Layer 6 of a small transformer language model trained on English Wikipedia (10 layers, counted from 0, width 64). Numbers have three digits each and are written without spaces.
Take only the direct path to the model's output, skipping the later layers: a vector added to the residual stream pushes a token's score in proportion to its dot product with that token's output vector.

Output vectors of the tokens that the questions are about. A number n stands for (n - 500) times 0.0082.
"ilt": 648686407401377588578538617625308393345631442451541448706641480431497552428565435445517465686413421523503362450567392548527681359355627425514379568500393558529551506502541399581590522519572502
"imated": 563677458406412576457617515519541420364452375452444449576682287684560561524518365497389490664534366385448535523461290528594650476510599562608278562367486581573647575515522550729446553449500500
"itor": 648657587480353561315537570610540470505535431530495463679571420541440502589648441498345572656485471469476477386401478502547618509458473538566450597447558436514500526427390435421428546407400456
"ylum": 542652412351362510462697551503485302392614312583612575665395333611580481411519445339368333647480420411403539345475404605534698521516535489588386686411347566549601630500520597632521471442406570
"ived": 626595461470370465464506553561533470525419513426554456653591431638512409618688397493570434553542366523390409454432474537642765446495500568642355618365474658523643506432428472571560545533421314
"irst": 605586272534363548482428506500364427414609478669476503594565556571474534566559484445602515497459394365493448449400474553508680515404571577547360555400556514529549508597514334514527573424575483
" areas": 524488410517459535485451507550430522480565379562571364692606398512609551518641475520450474585541424459494505436505467526543440505360600513590429603490420490556522618433494493561561472410404386
"ased": 558611334403344486564606475559337455467442527395625395687561443516557646630610442497526354561385314561541425408478475520539672380378345516654518582438420401508630598505345355623598465457506433
"uc": 572448448430402539448449594412467473463504479452418455649528506394531555535554427535362587566540319531506462502393508508564547485389449509500427576547360462487468473549398486579612537495516495
"hedral": 602645295316356585517461599700539346428643467439514496665570277523521719567600402558472446492481354332446470507437407566422730461409591494643381586317374445529547717391539475558710475423323371
"resent": 537538466453346361621570507629352330414466268633473409646510271517558529642526418515635538585586432465542558494472455582464618485476554529610326635489581385543474516560582417622764500416665496
"lands": 609601321426423570550473561633413280434710374536498424567529453488542567454583417560461415580585558272414526503479452475558500477481566485669332627480423483512592578307553535615551635286384535
"pper": 650578549343333529438535513525352489433658384453563395742705558505598505515718412484482516675506567471572386326404537579489503470428567643531447551529617449541579543462632372534545578413444492
" includ": 653862332185149525412524638768322189378817091566537259903884218606822644743973225636528196903532270317376323223395470589513902440363515576807165802226244369713874915349536400563755640407644575
"9": 487507520556431490569476432483479514406638522461591436529465606494468436562591429474563585609514500550536530444528501476523595523515547515563422475498589532541566545492457495381437536435494536
"ed": 490546492500473566457519469431580584442505444423587494542609539541497444595442460622510469624377481476379508471542570512654480405538480489512539530643400576486468358426556372421433542400585347
"cle": 467751526342349577387569625657521435517633284655554434737398330605545454545653480467524381477504438322381523330510542606479642567433477500562404618380443349518385642424451313607610416404509491
"ced": 444656456434389560475466608552480516464392357436540357613489552491503556497550414625576397603443508401472575483571587663528590430543545660583518670430524566520466698424394447540392519550480465
"fess": 471769454407315549404480628583434497346431500559556300667506518553503595512602457676595432514547484338437422412515463482452609393554416495505535573318550514552637660511612429610524512514461502
"otal": 508657413288363477365585415531468516474557376613453414661543395508588530621599391610531472609477509237627431376409464599569553526332560513721423655558386495524625535569624347555453500492597491
"itche": 639721382491363539515621469482370343395681435666578406674536386567610605667548413495500450672431480529440345446505622598516562464519498521453300585477396456531526700490593513469594627383442496
"wards": 704679420497404608422553502593492401412477359462566452747491457585551374395674458476525422544498422441457561294384569423543487431442528557623500615435500453525382661535530407500595606688474559
"uese": 490686210231323383468494600603436553327757336581311394775732328411581469509663385622605340699446279361368430521447229597419642469519583545504410557481349474590640587513386458534466450410578506
"olis": 451500348424373465352535419643276350397637287563569450562557356525592542609524372667577366691471451390456463409402466553531508530489601416522398649579448519534560726382673306553554532315633431
"e": 548557576559494678399665489468433533512569482471629553606424486610607642509456428659460532629522508372464578432527414436564469398436377453465491524615548574502462398485500506454567596561467424
" month": 511642372565476554461456454516399452460525432557538466700570468552568498546513466577524414549456319509508472352434525520418677469462526483542480556314430536585591547523396552563478467415539444
"ro": 559540322427445558494393495620460498517523502516556509587483426482403612496465424463570537638455508371482553500442448492458461505554523509524423518571502526499435367505491372639496452416534548
" Music": 535544453368439524536542574593504462458536430522400398533595408639520530581560445565521502593569462542495495409483494514471525495549455453513493564478489361542648539517545525586525506382531515
"ast": 528554485425373538497457489528407611511479500502521449620537395488400559628479460466453455625518408399514497578650497577534606432472475490575555526578635450492594469455512587555533555388522479
"heast": 653862332185150525412524638768322189378817091566537259902884218606822644736973225636528196902532270317376323223395470589513901440363515576807166802227244369713873915349536400563755640407644575

Each question shows what one neuron of this layer's MLP adds at an activation of 1. A number n stands for (n - 500) times 0.0036.

n94: 473658445373350526417574235489260348544516510606577458697461507613532411421538710393519277285522614576397526428407556683641537528504534591525499368457506605477540613550664469559551494605426408
Pushed down most: "uc"

n139: 398402402413523436335523425454592518549517453498411492597547292598508318667549550495614409423571695428415690496575614647488387453674628450500573587423413584482744666518469511542521427565516450
Pushed down most: "ilt"

n59: 537344621538686585402484693414368289499440416484515521745574501436455508534535386444453545375506500484529535481449299467604614719552229489316330680492551494260421445570383697387592683490531597
Pushed up most: "uc"

n69: 510497578544561620427596479519620613556613413588832549499569488470360510494384461451599428486574612583493490612573567398604466398360467443367484493498534440534678509380663673193452385639459527
Pushed up most: "e"

n151: 440506459517470414415501411517518476473407488500585436480772490483445374515474318451509538618345527443749421520418408528424389500455681561718660563671367607691544336538612351443515423485637567
Pushed down most: "cle"

n42: 548479437365475320351525385447526432569489634524473734487525411615540494478574458535491539424548462488558564668603513529413458485516519543340550634634500613507538388432596578430545395638319462
Pushed up most: "e"

n64: 652344633488383711591472601526496309398526517531276677524409455428316511462472249406485412535313480425533703625447627529426523573423488585521490530450655319540477464388489557567598451343432496
Pushed up most: "hedral"

n127: 413310531519468270455281483482302544509400571529632396330499289488588516428385357663512433495555552568544475504639392240419308460443478452559274354424272485475663553564553433546541499656523404
Pushed up most: "olis"

n170: 560442480301475479599499527528585635511613387509504589300558251645493655501314679460380699590554589504537521717581433568423548552436594409449466352457699662506504529541418610613468712330540318
Which two tokens does it push up most, strongest first? "imated", "ast"

n33: 496393568527322532414496403688523578570680621461385358414358390464483414473320427578459429582559563550732654657651422525466607374656545392507316473565566505565498452540502411367431592377597554
Pushed down most: "wards"

n128: 584442382603624435530319634569441409576475429381561563439279620565420562365431621469591444393595587462436386471391500412577321541698485534699457480473338531341533449486351515350541636373559468
Which two tokens does it push up most, strongest first? "lands", "ro"

n24: 537517543617277372530426639450545629525307397560501489511474423610614452696579366613473573482551392519418503527675521421430610631490372435626476461695542593455544474370547394395384413601413449
Pushed up most: "ived"

n182: 383435540454484468378424529238548442498332387439657367744470496476429455522419642727602289409500359361611444505511602372356561384669464478354377596444579422475465560699533357428407563500528413
Pushed down most: "lands"

n91: 492524682557546515705449321471503451480535588529485334783378530386522463399316372462496502438469502610633515481402577482513397482478311404504443252459480505428433704377482527505587617363493619
Which two tokens does it push up most, strongest first? "itche", "9"

n153: 501503499474823574448434604423451420364509490536609540666449636443590497449510464560615405577588355639511447285454476294337554533535527524435558422365418478577528497678436559392551467552627531
Pushed up most: " month"

n27: 559456445623430529552359508712487463497332626395398452490574387579485417362482441517417609629368584436467429437478436514507479627346320374567344408718582429357362362546498386480532516448714363
Pushed down most: "ylum"

n11: 554504559413778451610557387607630509554510294381431520546707323363500378457524717565604527499554571508523550420489749727438388404445219500586669421429401521309502433469541572523596425718616545
Pushed up most: "wards"

n50: 528311612453611513528535488515421401710444669459336448564610504442585562667399490800580618548511423744473446474319510572484441678410412608566507334573402404577506442495360592741789385449532493
Pushed up most: "uc"

n121: 502722505522431495274478417534556665333510330527529410668528378372434526560484353490511540419538511446592362496646409339636522299488423477318723466599398659420434485463497552497522507538454515
Which two tokens does it push up most, strongest first? "fess", "uese"

n96: 587372357500475508466356419619575500452420575575419524419395612509436630547477519403445495489512473454512385469425449452500573570573540573486518503452525495520396464476419534670506380458408488
Pushed up most: "ro"

n156: 389413446532639580599443802455385445515522539611595446596418606513493427536424625507560497647432550490586305457550656513586501484653558627384373578410403560399426491693560453468377347354594639
Pushed down most: "hedral"

n189: 451505431469646480566552307450357624451551542522772701390535536487442486473594422506484444297652619554377581478607396355390644534658363624407619517410558517201555599398417429485429591515669464
Pushed up most: "9"

n100: 406384611615419412362501565620564615754631488619436578519469210407455451642477455417518342555609500517536432338491545511608551713505591363597509278566266380513493575496303582557613358406555601
Pushed down most: "fess"

n1: 594388681513684641302487394428421519602356680453369507477601493558487465569470487559423655501312327558571540506440487541452627536522470417570524499619447436676515543425474484503467368549642473
Pushed down most: "lands"

n154: 412364485444548344326355600519539351760441516405558491457549536697506439475623700356480444612580467579499310454510515481615528495598432573502437487525349655685650518546550518384537401579370497
Pushed up most: "ived"

n133: 528599404626199515581582536399464646545470548628624480440290454515540322328418468536483384603467391550511561366454387395454378540562637384261600715418380553611432584593465603509346490407449436
Pushed up most: "ylum"

n15: 503343530579610501497444414483334417672518572289484497410424391484526446525488382510517585559427319644620625578395312484546451686497410506587485477398456486479452377847406606646519525403612583
Pushed up most: "uc"

n68: 531542441436620422563594599544546539546510410326796625582299682376644494599539510465648552276406523520506484552640369541686639525405581543495502520485448348521447576593392337447435467544406610
Which two tokens does it push up most, strongest first? "ased", "cle"

n124: 537426526388433432469493510611664632479664590506721250492543512548561537435449747560621623494530434541563485372363411584560501610476437268605697268696429499462510371482461457517392799384527644
Pushed up most: "ed"

n45: 533325405607325455291482656490477443436453427524575477605492463533364545497361347681552497504604376409325421462544459430474500380518543445442535448525495650373369545516554361528508745273703449
Pushed up most: "olis"

n38: 309558560626451605572409554405391523539416413628476517655318339389565680424419608441486494444545483425467628489538454403393483447507505469381378372435537274529479685413617400442659441499422443
Pushed up most: "cle"

n26: 481485394359811487362492352533444664682541687560420408440490646439597512446397552545401463273441426481634389487215365491605376548456632466714692615591501332378413626448582298564338752557369664
Pushed up most: "otal"

n132: 676352633407494510484552521631575444593503680467360462325392572650592515357469419622564429542538488623581467401504444639250402449639474542333628513401582557367557386577606657579506588527593623
Pushed up most: " Music"

n25: 483627593494394369717503655538699414429262271615490555579509582456432402614339490568456629465580587382561487483264653471469387489570397555579489556622648376544448424506539449581466503588505668
Which two tokens does it push up most, strongest first? "resent", "wards"

n51: 586347506497334570607675372659435708457365380585514414370491220270202534580564514517486327531488555627556640647561532432569347513662446562525406587570370483604398517530564595506566521521564715
Pushed up most: "resent"

n54: 568636658615362527287280576690596468488445611483584506354401521562715510375430484490650477559572254432495538558417580476552189317317435475474396331543554301379485678707540585481395567506397614
Pushed down most: "uese"

n30: 421573473652159382545684480468465565531494416651532488614270510591418625314475164600581388593376469448546684449425537422493451301372534454525597481630493339511530320497503406542533470447462592
Pushed down most: "ived"

n28: 581445536524517641532491429711403362813519485712446528217415550457478618511509411350329539578463512532410550518554394540743578481465556390422639454684393496636529442294350559523411541430397302
Pushed up most: "lands"

n167: 308303428539504565633540646357564580566475585682392567480417497411515405659638499540645580527418633542446534455505442457512418353461647515666561370313629481501576552395344449440380357547361373
Pushed up most: "9"

n2: 390578509633303564453446478535585441378523499800326532490420649365456499430326633530584447539518308316437434453295475448425549541450538561533487377463536486430304553734553435619456508569629497
Pushed up most: "irst"